Layer 6 of a small transformer language model trained on English Wikipedia (9 layers, counted from 0, width 96).
In attention head 2, each number of a token's query is one row of weights dot the token's vector x. The head spreads its attention over the tokens so far by the softmax of query dot key.

Query weights of the head. A number n stands for (n - 500) times 0.00048.
q0: 499 498 499 500 504 498 498 501 497 498 494 504 502 500 503 501 502 503 501 501 504 502 503 499 501 498 498 502 498 502 501 503 497 496 499 502 505 500 502 500 500 494 501 500 502 493 494 505 497 500 500 500 504 500 499 498 499 506 499 507 504 499 508 495 498 502 499 504 497 504 498 501 502 499 498 500 504 501 499 499 498 502 499 498 499 502 496 501 502 498 499 499 499 504 501 503
q1: 500 500 501 499 499 500 501 500 499 501 501 499 500 500 499 499 499 499 500 499 499 499 499 499 500 501 501 498 499 500 499 500 501 499 499 500 499 500 501 500 499 501 500 500 499 502 502 500 500 501 501 500 500 499 501 501 500 499 500 499 498 499 499 501 500 499 500 500 501 499 501 500 500 500 501 500 499 499 500 499 501 499 501 501 499 499 501 500 499 500 500 499 500 500 500 501
q2: 500 500 499 501 501 500 500 500 499 500 499 501 500 500 501 500 501 501 501 500 501 501 501 500 500 500 499 500 500 501 500 501 499 499 500 501 501 500 501 500 500 499 500 500 501 498 499 501 500 500 500 500 501 500 500 500 500 501 500 501 502 500 502 499 499 500 500 501 499 501 500 500 500 500 500 500 501 501 500 500 499 501 500 499 500 501 500 500 500 499 500 500 499 501 500 501
q3: 500 500 500 500 499 501 500 499 501 500 501 499 500 500 500 500 500 499 500 500 499 500 500 500 499 500 500 500 500 499 500 499 501 501 501 499 499 500 499 500 500 501 500 500 499 501 501 499 500 500 500 500 499 501 500 500 500 499 500 499 499 500 499 501 500 500 500 499 501 500 500 500 500 500 500 500 499 500 500 500 500 499 500 501 500 500 501 500 500 500 500 500 500 499 499 500
q4: 501 499 499 500 501 500 500 500 500 500 498 500 500 501 500 500 500 501 500 500 501 501 501 500 500 500 500 501 500 501 501 500 499 499 500 501 501 500 501 500 501 499 500 500 501 499 499 501 500 500 499 501 501 500 500 500 499 502 500 501 501 500 502 499 500 500 500 501 499 501 500 500 500 500 500 500 501 500 500 500 500 501 500 499 500 500 499 500 500 500 500 500 500 501 501 500
q5: 500 500 500 500 499 501 500 499 500 500 501 499 500 500 499 500 500 499 500 500 499 500 500 500 500 500 500 500 501 499 500 500 501 501 501 500 499 500 499 500 500 500 500 501 500 501 501 499 500 499 500 500 499 501 500 499 500 499 500 499 499 500 499 501 500 500 500 499 500 500 500 500 500 500 500 500 499 500 500 500 500 500 499 501 501 499 500 500 500 500 499 500 500 498 500 500
q6: 499 497 505 506 500 501 500 496 502 504 515 504 495 502 495 509 502 499 498 505 491 497 508 500 494 503 507 498 496 493 493 503 507 502 512 501 497 499 497 503 494 503 501 501 498 506 501 497 493 489 510 492 498 508 504 483 506 498 505 499 501 497 493 509 502 499 496 492 510 500 500 500 501 504 505 501 489 499 501 502 498 494 489 515 503 502 500 498 508 500 493 492 498 493 502 503
q7: 494 509 508 493 500 497 516 506 508 505 517 506 498 499 504 504 505 493 501 500 497 493 498 499 497 496 503 482 494 501 492 492 504 505 502 495 485 495 499 493 497 505 497 505 496 512 517 504 499 507 507 495 495 490 506 503 521 481 498 485 490 508 483 504 501 498 501 503 515 490 507 484 498 508 506 508 494 496 505 510 499 496 500 505 502 494 512 504 507 498 507 502 505 490 501 501
q8: 490 540 515 482 505 483 556 511 522 512 544 525 487 522 513 524 531 484 524 499 485 481 495 491 477 504 494 453 489 514 473 472 517 512 484 474 457 477 511 497 485 527 469 507 492 530 531 506 500 515 518 499 492 464 516 515 558 450 491 458 500 530 452 516 494 502 506 519 539 480 510 470 494 518 530 527 474 491 504 516 502 474 503 510 511 494 529 510 516 502 511 495 495 483 497 493
q9: 509 509 480 474 481 494 481 484 495 484 446 487 532 499 494 452 487 493 504 507 508 503 495 510 510 510 500 504 507 516 524 490 484 489 493 510 510 495 508 508 508 508 518 499 506 490 512 497 502 529 466 517 496 493 495 521 478 510 491 494 486 509 496 472 484 501 508 520 483 498 515 490 490 477 485 513 514 501 485 511 486 500 535 466 501 490 506 476 486 495 527 515 511 513 485 483
q10: 489 490 485 483 467 493 432 450 478 467 413 464 550 497 496 423 465 490 504 506 507 523 487 524 519 502 504 535 515 523 544 512 483 489 502 531 547 508 506 522 495 486 553 498 492 454 499 497 522 537 458 517 503 534 488 525 438 543 488 517 482 475 516 445 498 504 487 514 479 510 522 506 504 462 462 484 536 499 461 502 484 520 534 470 484 494 492 451 468 510 515 525 524 523 483 484
q11: 512 463 489 502 504 526 446 492 464 484 451 477 513 475 473 478 471 532 479 488 509 539 512 521 529 485 505 530 502 491 537 529 479 482 521 534 557 521 499 502 523 481 525 469 503 449 463 515 499 478 488 483 520 535 487 477 442 554 515 539 501 470 540 509 509 509 486 481 449 526 477 539 502 482 465 461 529 517 504 484 497 520 487 490 495 522 464 506 485 506 474 524 498 506 508 498
q12: 517 487 504 519 543 534 495 512 492 518 499 524 467 492 472 522 473 548 492 468 521 526 505 519 529 466 469 523 490 480 516 503 489 501 498 512 553 508 535 475 522 477 492 477 491 463 459 508 497 470 504 489 514 527 498 468 478 525 494 516 537 493 558 538 492 520 482 479 464 515 470 532 492 467 480 492 514 519 513 462 500 503 475 508 500 528 479 520 486 517 476 513 466 491 523 512
q13: 522 552 526 505 468 515 587 533 568 555 640 506 461 513 488 568 521 441 490 503 456 452 478 495 449 517 529 430 498 452 447 472 534 583 517 446 382 477 482 482 504 598 457 508 494 660 573 448 513 480 542 481 436 455 530 492 593 399 518 400 459 531 379 577 507 468 528 447 564 460 510 444 458 559 567 530 402 476 547 533 534 439 492 554 532 474 557 522 522 500 484 493 479 409 484 499
q14: 496 480 498 494 484 476 548 525 533 548 615 494 514 488 504 553 558 456 505 533 481 442 525 468 409 529 525 461 457 462 462 522 503 556 526 514 420 471 473 505 482 573 480 544 516 556 546 493 494 479 551 444 454 451 525 487 601 440 484 473 476 560 412 531 522 463 485 494 562 451 468 447 512 611 573 553 469 489 535 529 491 455 487 543 542 507 540 513 565 482 496 460 512 467 500 494
q15: 457 458 461 464 468 448 458 481 481 439 403 466 562 499 554 441 522 492 480 561 485 500 514 464 526 532 509 506 522 559 508 494 490 435 516 522 515 521 448 517 458 486 557 523 506 450 500 512 493 515 480 515 534 481 484 498 450 540 505 524 476 498 505 396 505 524 494 573 480 527 542 495 507 497 475 480 550 514 451 536 501 534 514 492 498 461 501 467 503 472 538 459 523 569 506 476
q16: 462 458 454 507 610 425 423 562 396 436 295 561 557 521 575 515 550 631 517 494 633 579 534 449 559 457 443 605 475 568 564 544 444 334 441 555 675 538 534 502 515 295 545 481 571 320 338 654 456 493 523 559 584 546 456 503 457 666 478 715 635 460 761 342 452 534 449 584 421 555 460 540 536 442 418 495 644 521 457 401 468 596 483 396 406 621 389 559 470 447 514 479 465 634 547 585
q17: 495 441 443 565 802 404 445 582 343 458 259 677 500 506 606 578 616 749 540 507 753 608 632 419 536 420 375 604 392 564 583 602 332 296 372 615 747 539 612 452 528 112 464 505 631 107 196 783 372 499 587 531 696 468 441 477 485 756 482 835 781 472 976 332 450 616 414 678 366 665 395 563 610 430 412 517 734 553 463 317 360 652 409 345 390 686 273 664 612 392 475 451 406 690 586 641
q18: 526 531 551 547 609 523 412 549 500 384 417 523 505 474 575 464 501 611 548 474 537 593 536 417 792 502 509 534 489 701 530 422 510 384 512 410 660 533 575 502 498 425 610 523 529 320 411 546 533 451 490 527 621 530 428 483 478 685 542 603 564 406 643 465 416 631 487 483 398 612 541 590 449 336 358 465 570 563 460 415 513 586 472 467 401 537 461 520 362 445 538 483 474 581 627 571
q19: 545 528 515 390 329 591 510 452 594 602 615 362 491 563 329 537 438 446 503 421 499 433 442 618 403 492 524 550 545 328 551 461 670 669 484 502 443 465 512 438 573 684 524 430 411 750 557 399 549 549 458 561 330 535 572 425 577 362 491 358 402 527 294 614 456 360 587 417 554 387 490 458 465 474 579 547 390 452 500 521 605 428 557 557 599 503 523 422 403 601 451 557 542 417 389 533
q20: 584 586 595 498 397 537 445 386 367 573 493 377 367 503 648 561 437 613 411 599 510 485 470 501 562 553 474 369 522 539 389 586 413 338 355 453 393 402 391 456 326 367 508 204 324 356 597 473 600 362 389 548 596 380 544 658 381 589 474 429 541 450 333 501 421 669 589 349 641 248 490 627 576 544 496 521 613 432 634 585 436 466 492 652 563 359 277 491 455 587 552 648 622 299 476 608
q21: 566 561 642 602 362 506 488 386 508 573 507 465 442 530 575 374 685 436 329 630 515 584 533 516 337 428 619 563 415 627 621 540 361 744 531 449 508 437 654 490 472 673 386 577 786 493 599 429 592 696 410 484 401 569 361 650 759 546 407 642 463 632 457 717 436 404 507 439 542 306 421 578 437 535 392 429 530 325 530 369 355 393 293 565 455 579 419 747 481 534 487 561 565 473 703 552
q22: 407 784 381 439 431 451 436 518 604 621 522 434 418 514 618 563 691 574 550 279 471 385 674 489 546 533 319 564 603 429 315 687 462 585 338 608 322 416 422 354 455 458 503 484 614 507 736 698 405 666 298 246 616 688 518 571 354 408 581 678 553 671 581 380 418 517 636 277 664 462 616 450 494 252 653 485 455 545 499 216 622 487 571 465 476 466 528 461 502 346 414 562 467 684 401 429
q23: 460 501 454 654 618 424 683 898 323 645 424 672 438 652 512 525 423 321 417 513 528 560 518 391 689 464 434 409 531 488 643 622 461 359 768 315 414 478 558 650 700 372 561 705 462 382 468 578 795 372 486 439 567 643 380 629 654 407 499 722 506 325 352 343 579 404 492 373 720 580 462 613 462 526 540 577 636 403 711 337 515 374 502 450 456 538 428 194 534 517 233 632 583 469 400 459
q24: 368 773 460 604 498 726 470 718 371 352 554 390 454 419 498 414 478 597 531 414 656 538 581 492 541 540 596 492 448 423 347 283 613 580 375 537 343 583 514 676 539 523 601 598 419 499 348 556 559 385 261 487 674 579 384 615 285 335 656 428 495 622 590 478 547 354 569 715 302 409 269 588 427 469 564 690 553 330 344 624 339 331 359 471 128 507 462 602 628 763 577 456 549 474 479 573
q25: 540 512 522 418 463 579 478 547 391 493 431 732 552 412 582 419 508 395 450 431 447 578 504 530 542 291 668 513 563 391 402 514 468 484 822 535 435 730 638 706 234 438 357 332 534 651 327 283 506 479 384 361 524 610 709 530 547 745 656 595 547 531 534 472 537 655 521 386 404 543 565 547 519 528 400 428 242 542 408 287 680 338 491 386 116 382 459 489 362 284 700 518 434 430 412 651
q26: 631 569 344 665 549 356 230 738 163 732 606 525 533 637 321 331 438 626 543 380 553 382 560 422 589 571 491 544 433 365 505 593 376 458 555 472 433 469 462 505 480 296 609 535 576 583 536 219 623 534 450 413 604 467 501 524 494 528 623 257 565 295 751 577 363 350 415 659 879 525 453 465 625 421 498 314 309 729 254 587 517 574 536 583 338 496 508 512 675 510 529 457 422 434 480 336
q27: 535 705 454 601 537 533 204 360 212 536 599 416 512 286 421 427 684 495 334 468 475 357 99 469 489 545 352 456 676 582 431 589 697 192 385 725 549 524 655 486 653 616 504 658 378 567 804 458 332 570 509 439 425 555 518 444 577 652 481 416 578 364 558 675 544 426 459 449 472 351 542 404 403 471 477 477 482 640 528 421 542 465 528 479 584 549 733 395 434 574 362 403 573 411 686 556
q28: 541 534 479 473 609 690 439 333 372 575 363 492 490 717 599 803 662 495 383 438 324 383 178 620 616 501 547 456 383 495 509 392 423 712 366 426 500 588 662 526 498 324 725 372 861 340 496 650 451 486 613 267 356 494 541 578 419 531 572 632 328 496 475 281 437 324 489 573 566 704 340 437 840 345 301 273 204 419 470 512 564 454 720 361 636 602 553 449 721 570 496 615 505 578 477 726
q29: 396 382 599 254 388 492 355 611 504 536 507 344 353 469 561 299 326 522 447 367 560 512 570 525 620 486 377 546 436 459 516 440 322 512 470 240 270 256 436 557 446 420 726 209 458 474 620 568 425 752 596 514 293 440 818 412 518 682 639 454 647 452 448 349 366 320 459 690 664 465 591 581 490 666 563 599 572 486 344 427 407 657 427 458 401 613 423 731 689 474 388 243 537 559 498 430
q30: 532 564 497 320 439 472 457 348 383 696 222 439 341 489 307 471 906 303 543 573 613 506 539 471 555 435 476 452 434 512 483 329 623 388 558 491 451 563 495 369 223 370 561 616 341 358 422 655 593 729 440 785 356 509 448 589 648 440 508 332 537 483 512 450 524 571 572 632 502 395 274 399 374 754 406 382 420 528 211 491 575 398 414 533 536 595 437 277 390 256 589 616 477 840 581 578
q31: 796 485 716 311 621 332 637 533 525 572 599 384 570 700 617 705 373 493 657 449 573 624 497 798 619 478 460 664 578 528 550 463 430 443 316 697 565 701 195 349 489 360 601 457 662 605 639 337 494 658 560 575 690 572 226 260 396 398 596 444 526 494 480 417 474 457 512 575 495 437 554 395 435 573 410 411 444 609 468 379 328 494 411 610 248 526 502 504 473 454 433 608 509 172 498 477

Each question shows a short text with each token's key, already scaled and adjusted for position as the last token sees it. A number n stands for (n - 500) times 0.0043.

Then comes the last token's vector x. A number n stands for (n - 500) times 0.0092.

0 "it": 503 497 500 499 501 499 482 493 510 542 507 480 526 439 508 619 444 673 735 492 531 478 587 511 560 486 623 288 660 521 540 516
1 "t ": 504 502 500 499 501 500 484 487 491 544 525 491 515 425 490 617 446 706 787 490 508 462 540 536 533 487 576 333 630 551 530 515
2 "P": 499 508 502 500 502 501 502 471 412 529 621 558 489 353 365 653 446 615 719 449 515 452 530 551 509 469 554 341 588 537 591 513
3 "ea": 496 504 501 500 501 501 498 474 442 538 568 522 497 412 475 649 503 587 626 459 502 502 366 627 503 391 364 566 569 687 598 659
4 "k ": 498 500 500 500 500 500 496 492 490 514 520 507 503 458 504 556 508 581 589 472 469 693 238 644 503 372 490 477 703 506 518 556
5 "| ": 500 496 500 501 500 501 504 485 459 504 535 539 525 427 409 553 495 629 779 571 559 541 563 569 404 526 503 251 517 535 530 527
6 "Sp": 505 496 499 501 499 502 516 478 422 504 588 553 507 382 373 643 490 567 834 498 510 574 468 517 582 506 504 459 512 539 597 505
7 "ac": 505 499 499 500 499 501 511 484 459 504 534 530 517 450 467 577 489 556 544 474 435 413 380 411 488 297 337 490 431 544 329 730
8 "ew": 502 503 499 500 499 501 513 489 462 503 528 528 509 454 486 553 490 582 536 499 446 383 386 402 441 408 491 394 600 360 243 688
x: 193 414 584 591 530 458 539 361 697 503 528 396 479 533 616 384 499 653 675 326 686 686 682 409 580 349 461 624 350 554 534 665 457 429 633 532 721 500 553 514 527 460 474 454 543 577 514 652 449 464 539 542 537 453 394 435 491 535 357 687 546 589 665 579 568 681 495 507 504 464 473 489 668 402 366 354 671 540 411 632 527 422 401 427 460 530 308 368 530 483 519 519 228 719 562 483
Which two tokens does the last token look at most, in order? 5 "| ", 1 "t "

0 "200": 503 499 500 499 501 500 493 491 478 526 545 512 484 437 476 587 485 546 585 427 597 556 517 361 489 464 609 297 719 602 517 609
1 "6 ": 504 502 500 499 501 500 483 485 486 544 531 500 517 419 484 624 448 680 759 476 544 496 549 457 507 483 568 369 648 586 512 534
2 "| ": 499 504 501 500 501 501 499 484 452 510 555 551 518 401 401 594 485 589 747 465 591 545 633 438 502 477 546 331 598 523 569 551
3 "M": 492 504 502 501 501 502 509 471 394 517 629 578 484 338 363 659 458 614 707 444 519 527 493 564 576 453 492 458 456 550 482 466
4 "oun": 496 500 500 501 500 501 506 485 462 503 535 536 496 442 467 568 510 540 563 411 417 532 378 483 498 536 419 660 528 821 492 470
5 "t ": 499 498 500 501 500 501 504 493 471 497 534 535 503 450 464 554 524 535 542 439 435 424 410 462 570 511 552 574 518 638 213 310
6 "L": 505 496 499 501 499 501 517 488 421 489 597 574 482 387 395 592 472 557 603 470 482 400 573 671 436 420 691 444 500 557 361 523
7 "em": 501 499 500 500 500 500 500 495 498 519 520 483 510 475 509 564 507 555 538 384 507 336 514 466 499 768 467 591 378 549 548 687
8 "m": 502 504 499 500 499 500 510 489 460 499 539 528 507 436 481 568 482 584 551 355 485 538 352 501 399 678 606 543 436 572 401 286
x: 344 574 295 606 656 535 479 587 517 610 454 512 421 449 419 402 615 570 592 476 485 492 647 371 434 625 460 521 420 524 523 790 354 339 657 406 804 534 433 529 610 448 473 523 501 488 486 543 680 521 648 713 520 577 524 386 468 603 254 553 553 601 734 523 483 499 235 419 470 634 466 592 720 502 345 459 577 589 564 401 476 532 428 397 581 514 522 538 705 524 493 320 419 621 519 408
To which token does the last token give the most attention? 8 "m"

0 "c": 505 497 500 499 501 499 483 481 475 549 545 502 513 395 468 640 441 707 740 500 538 392 458 592 486 507 510 450 565 552 563 544
1 "ased ": 504 502 500 499 501 500 484 483 483 545 529 497 520 415 484 633 458 690 755 508 557 396 474 600 491 497 536 401 583 540 553 530
2 "his ": 500 504 501 500 501 500 494 483 467 529 548 515 511 411 450 617 481 587 810 476 472 506 553 534 513 435 534 419 584 514 649 482
3 "mus": 497 504 501 500 500 501 499 483 466 527 554 509 504 432 424 608 516 522 781 454 548 467 535 538 529 531 486 365 616 568 659 457
4 "ical ": 498 500 500 500 500 500 495 497 502 512 501 489 511 485 499 542 499 545 628 461 586 464 504 355 443 565 468 299 629 632 295 561
5 "t": 498 493 500 501 500 502 514 478 417 504 594 565 484 390 402 614 476 549 657 429 543 489 500 472 402 498 493 251 609 568 537 492
6 "al": 501 498 500 500 500 501 505 489 473 507 531 517 501 454 485 570 501 517 539 429 508 510 579 553 525 428 436 378 766 451 596 718
7 "ent": 502 500 499 501 500 501 507 486 460 509 525 524 498 438 498 616 496 517 536 352 566 431 431 687 487 599 580 424 654 344 461 624
8 "s": 502 504 499 500 499 501 513 486 452 503 534 531 517 428 478 620 481 563 592 419 481 555 600 463 474 542 664 396 636 251 511 472
x: 398 383 387 568 632 438 448 408 457 535 564 361 543 489 442 531 757 506 659 588 447 533 732 449 543 609 398 578 343 613 463 609 254 403 392 647 734 570 376 444 432 385 576 555 597 440 523 498 523 473 504 589 607 487 449 513 617 426 481 495 712 428 844 450 431 523 487 364 451 541 351 397 738 454 341 455 571 506 507 636 601 503 500 475 441 472 403 439 696 555 711 479 392 711 441 424
Which token does the last token look at most, and with what share of its attention? 8 "s", with about 30%

0 "fer": 504 497 500 499 501 499 480 488 496 545 513 491 520 435 487 626 463 645 748 483 579 438 557 502 514 510 498 323 627 433 500 469
1 "r": 503 501 501 499 501 500 491 490 485 529 528 506 507 434 469 591 467 612 672 446 590 418 550 517 511 502 499 265 601 344 473 438
2 "ed ": 501 504 501 499 501 500 486 484 486 541 523 500 521 415 491 622 436 709 739 465 495 444 522 565 489 504 538 352 559 415 480 508
3 "to ": 496 504 501 500 501 501 495 478 453 535 556 525 513 410 448 637 462 640 775 495 486 457 542 528 490 440 545 349 564 516 552 497
4 "in ": 496 499 500 500 501 501 496 478 459 537 547 517 515 410 463 633 458 614 793 477 458 475 483 507 516 473 575 373 593 572 526 493
5 "the ": 499 497 500 500 500 501 507 478 446 519 559 533 522 406 448 630 482 580 786 471 460 436 507 440 540 542 586 370 559 556 554 535
6 "N": 505 496 499 501 499 502 518 481 411 496 606 575 496 359 357 631 464 580 676 444 515 424 558 446 585 537 540 413 604 547 499 419
7 "ick": 501 500 499 500 500 500 508 499 475 488 522 532 510 452 475 537 517 525 524 404 624 483 350 504 715 570 506 708 545 589 390 449
8 "el": 500 501 499 500 500 501 504 496 474 500 538 525 512 439 448 556 505 579 526 479 551 531 743 422 592 477 504 681 539 419 365 367
x: 333 361 550 618 466 534 454 295 412 484 484 516 603 493 633 483 803 624 553 407 592 546 614 429 630 635 530 721 380 510 468 435 363 351 381 541 640 483 453 440 548 417 381 459 445 560 467 603 426 452 452 781 724 509 525 481 500 646 505 653 762 465 646 500 563 578 516 442 510 553 446 467 480 479 333 627 677 458 561 644 571 532 588 381 551 517 345 635 528 590 742 346 314 596 496 537
Which token does the last token look at most, and with what share of its attention? 2 "ed ", with about 20%

0 "ti": 503 497 500 499 501 500 484 489 498 540 521 488 517 448 502 602 466 611 658 505 523 453 538 465 599 434 514 314 613 493 485 445
1 "fac": 503 501 500 499 501 500 488 486 487 535 526 502 517 431 476 609 461 615 683 491 514 446 528 476 568 449 501 325 610 489 503 455
2 "et": 500 504 501 500 501 501 492 483 474 533 537 504 509 442 488 604 464 594 639 493 508 422 521 465 554 393 594 320 612 534 486 509
3 "ed ": 497 503 501 500 501 500 493 483 477 532 529 505 514 434 487 604 456 622 693 484 495 472 497 504 497 457 594 363 634 532 545 530
4 "cont": 492 497 501 502 500 502 507 466 411 523 591 547 488 397 424 654 484 549 664 449 517 527 516 502 425 452 539 414 590 550 553 519
5 "ri": 499 497 500 500 500 501 499 485 479 523 527 503 502 466 482 566 501 534 601 492 558 499 471 391 315 393 399 459 653 461 493 584
6 "bu": 503 497 500 501 500 501 507 480 454 514 535 533 505 425 469 613 493 547 567 432 542 579 467 533 343 441 330 370 519 441 517 523
7 "tor ": 502 500 500 500 500 500 501 493 482 504 514 515 512 463 498 558 490 557 539 464 451 569 528 566 496 348 432 254 523 436 430 447
8 "to ": 502 504 499 500 499 501 515 485 442 500 550 542 517 424 440 624 474 569 728 489 504 457 514 488 475 469 540 342 551 529 519 490
x: 507 461 411 487 684 562 557 379 449 358 378 531 495 499 500 361 468 409 600 517 477 566 649 401 856 471 532 519 315 749 405 514 340 541 387 406 647 504 563 523 421 330 619 474 655 258 472 590 494 544 554 359 663 535 438 485 488 510 396 671 610 491 608 463 412 521 444 515 471 607 537 482 500 588 329 533 506 709 570 547 480 573 264 397 357 651 563 420 727 507 598 312 461 681 558 415
To which token does the last token give the most attention? 3 "ed "

0 "P": 505 498 500 499 501 500 486 484 471 541 556 509 503 405 457 610 448 684 688 496 503 479 458 585 477 451 515 452 573 544 530 573
1 "ri": 503 502 500 499 501 500 486 491 498 534 519 500 519 441 498 595 485 637 698 528 514 488 454 652 502 378 500 471 551 540 526 597
2 "or ": 501 504 501 500 501 500 487 486 490 536 519 492 519 444 501 593 463 656 715 515 534 548 418 584 549 449 474 383 470 517 427 490
3 "to ": 497 503 501 500 501 501 496 482 464 529 544 514 512 431 451 601 472 618 756 521 535 475 504 504 553 530 530 364 531 509 502 528
4 "his ": 497 499 500 500 500 501 500 485 466 518 542 519 512 427 449 595 485 564 779 471 468 454 500 506 518 517 560 403 572 538 550 497
5 "in": 499 495 500 501 500 501 504 479 449 523 554 515 509 429 437 617 497 542 755 503 514 478 511 501 548 499 493 388 605 522 579 493
6 "v": 504 495 499 501 499 501 512 483 439 506 559 545 513 409 416 599 479 560 643 448 633 579 443 400 512 527 450 376 583 496 543 448
7 "ol": 503 500 500 500 500 500 504 490 471 507 528 522 513 439 447 583 495 542 617 435 647 463 496 446 334 450 388 406 471 548 444 397
8 "v": 502 504 499 500 499 501 512 485 461 504 520 523 526 445 463 600 476 551 583 425 622 409 428 472 438 383 433 387 516 520 402 352
x: 358 369 360 665 587 341 500 518 448 317 446 531 504 523 519 556 356 703 754 494 519 619 538 498 542 627 500 476 507 529 509 598 310 304 619 451 681 498 419 501 460 400 613 397 591 423 441 603 391 519 678 515 532 582 360 439 510 607 390 465 408 596 727 373 506 635 449 403 593 595 374 559 775 382 457 384 747 540 618 550 518 639 525 301 609 491 521 637 572 403 488 451 425 691 448 365
To which token does the last token give the most attention? 0 "P"

0 "thr": 505 498 501 499 502 500 487 482 469 540 555 506 490 423 447 587 487 635 667 470 428 452 448 612 508 610 534 376 509 438 534 411
1 "ough ": 503 501 500 499 501 500 486 489 497 536 517 491 517 438 499 599 459 669 739 507 456 436 503 539 464 520 518 385 576 493 549 500
2 "op": 501 503 500 500 501 500 494 488 481 529 544 503 505 431 450 605 494 561 774 489 486 435 541 529 489 467 542 387 551 496 586 479
3 "por": 498 502 500 500 500 500 496 488 478 522 533 510 497 452 481 572 505 537 581 486 464 545 518 478 562 370 430 444 761 603 441 534
4 "t": 495 499 501 501 500 501 500 482 449 519 550 538 496 421 484 612 482 560 536 458 488 640 516 498 522 350 425 415 643 460 382 405
5 "un": 499 498 500 500 500 501 499 489 478 514 528 508 500 459 494 572 503 527 569 487 506 614 635 462 474 348 486 389 698 410 442 495
6 "ity ": 502 497 500 501 500 501 500 484 471 521 528 503 517 442 481 592 460 619 641 456 532 477 509 372 600 540 571 335 608 486 440 434
7 "pres": 504 501 499 501 499 501 510 482 454 519 548 511 519 438 447 611 486 546 745 499 515 452 554 487 553 425 538 351 520 510 594 491
8 "ent": 502 503 499 500 499 501 511 486 460 509 531 516 508 449 461 598 489 544 623 460 598 410 351 433 412 512 442 375 391 490 603 568
x: 527 366 454 550 705 556 617 348 513 487 362 481 586 474 498 526 511 605 771 636 517 440 587 474 519 525 546 505 304 654 502 732 393 399 540 645 644 609 468 587 440 376 506 494 778 461 439 503 560 526 434 576 731 424 407 465 404 601 419 648 482 607 720 508 397 484 405 467 456 533 267 555 539 512 284 329 776 512 415 598 609 540 447 535 436 520 445 589 613 477 554 647 354 687 476 410
Which two tokens does the last token look at most, in order? 1 "ough ", 0 "thr"

0 "it": 503 497 500 499 501 499 482 493 510 542 507 480 526 439 508 619 444 673 735 492 531 478 587 511 560 486 623 288 660 521 540 516
1 "t ": 504 502 500 499 501 500 484 487 491 544 525 491 515 425 490 617 446 706 787 490 508 462 540 536 533 487 576 333 630 551 530 515
2 "P": 499 508 502 500 502 501 502 471 412 529 621 558 489 353 365 653 446 615 719 449 515 452 530 551 509 469 554 341 588 537 591 513
3 "ea": 496 504 501 500 501 501 498 474 442 538 568 522 497 412 475 649 503 587 626 459 502 502 366 627 503 391 364 566 569 687 598 659
4 "k ": 498 500 500 500 500 500 496 492 490 514 520 507 503 458 504 556 508 581 589 472 469 693 238 644 503 372 490 477 703 506 518 556
5 "| ": 500 496 500 501 500 501 504 485 459 504 535 539 525 427 409 553 495 629 779 571 559 541 563 569 404 526 503 251 517 535 530 527
6 "Sp": 505 496 499 501 499 502 516 478 422 504 588 553 507 382 373 643 490 567 834 498 510 574 468 517 582 506 504 459 512 539 597 505
7 "ac": 505 499 499 500 499 501 511 484 459 504 534 530 517 450 467 577 489 556 544 474 435 413 380 411 488 297 337 490 431 544 329 730
8 "ew": 502 503 499 500 499 501 513 489 462 503 528 528 509 454 486 553 490 582 536 499 446 383 386 402 441 408 491 394 600 360 243 688
x: 193 414 584 591 530 458 539 361 697 503 528 396 479 533 616 384 499 653 675 326 686 686 682 409 580 349 461 624 350 554 534 665 457 429 633 532 721 500 553 514 527 460 474 454 543 577 514 652 449 464 539 542 537 453 394 435 491 535 357 687 546 589 665 579 568 681 495 507 504 464 473 489 668 402 366 354 671 540 411 632 527 422 401 427 460 530 308 368 530 483 519 519 228 719 562 483
To which token does the last token give the most attention? 5 "| "

0 "Q": 508 498 501 498 502 500 491 474 422 549 612 534 478 351 399 649 452 680 670 402 538 394 551 548 530 489 582 617 536 548 483 511
1 "_": 505 502 501 499 502 500 483 476 465 556 555 492 505 408 465 656 493 620 691 433 574 342 561 540 529 441 539 722 476 493 461 442
2 "{": 499 501 501 500 501 500 497 487 470 526 560 514 495 406 408 594 526 552 694 413 672 413 520 508 517 554 533 606 640 392 468 332
3 "2": 497 500 501 500 501 501 500 488 452 517 565 524 473 419 432 589 515 529 656 447 650 572 433 589 721 435 402 383 486 597 446 400
4 "8": 499 498 500 501 501 501 503 489 456 509 549 527 483 429 445 576 514 524 568 456 630 599 358 456 672 358 403 311 547 445 583 607
5 "2": 501 498 500 501 500 501 503 489 461 505 547 531 487 429 446 578 503 525 543 421 632 636 337 396 505 479 400 331 480 319 637 551
6 "} ": 502 498 500 501 500 501 499 482 485 528 505 490 525 451 494 578 444 673 651 460 524 611 491 319 462 604 474 329 490 369 644 519
7 "| ": 502 502 499 501 500 501 509 491 463 493 533 547 527 418 401 572 490 578 748 506 464 466 641 541 537 476 456 317 597 436 655 486
8 "— ": 500 501 500 500 500 500 501 493 493 507 501 507 518 453 452 571 506 553 780 466 380 568 473 543 659 510 418 398 529 586 671 504
x: 482 360 399 466 660 736 512 410 503 538 430 441 538 345 543 374 504 652 627 695 538 689 468 396 579 583 593 560 416 668 469 449 365 386 586 450 522 426 431 483 375 376 542 671 761 476 327 406 410 484 529 457 529 450 412 493 417 482 466 584 635 624 661 500 476 618 451 361 392 607 519 476 515 703 289 352 474 428 517 428 265 730 417 370 385 523 467 419 637 611 559 434 432 725 654 502
Which two tokens does the last token look at most, in order? 6 "} ", 8 "— "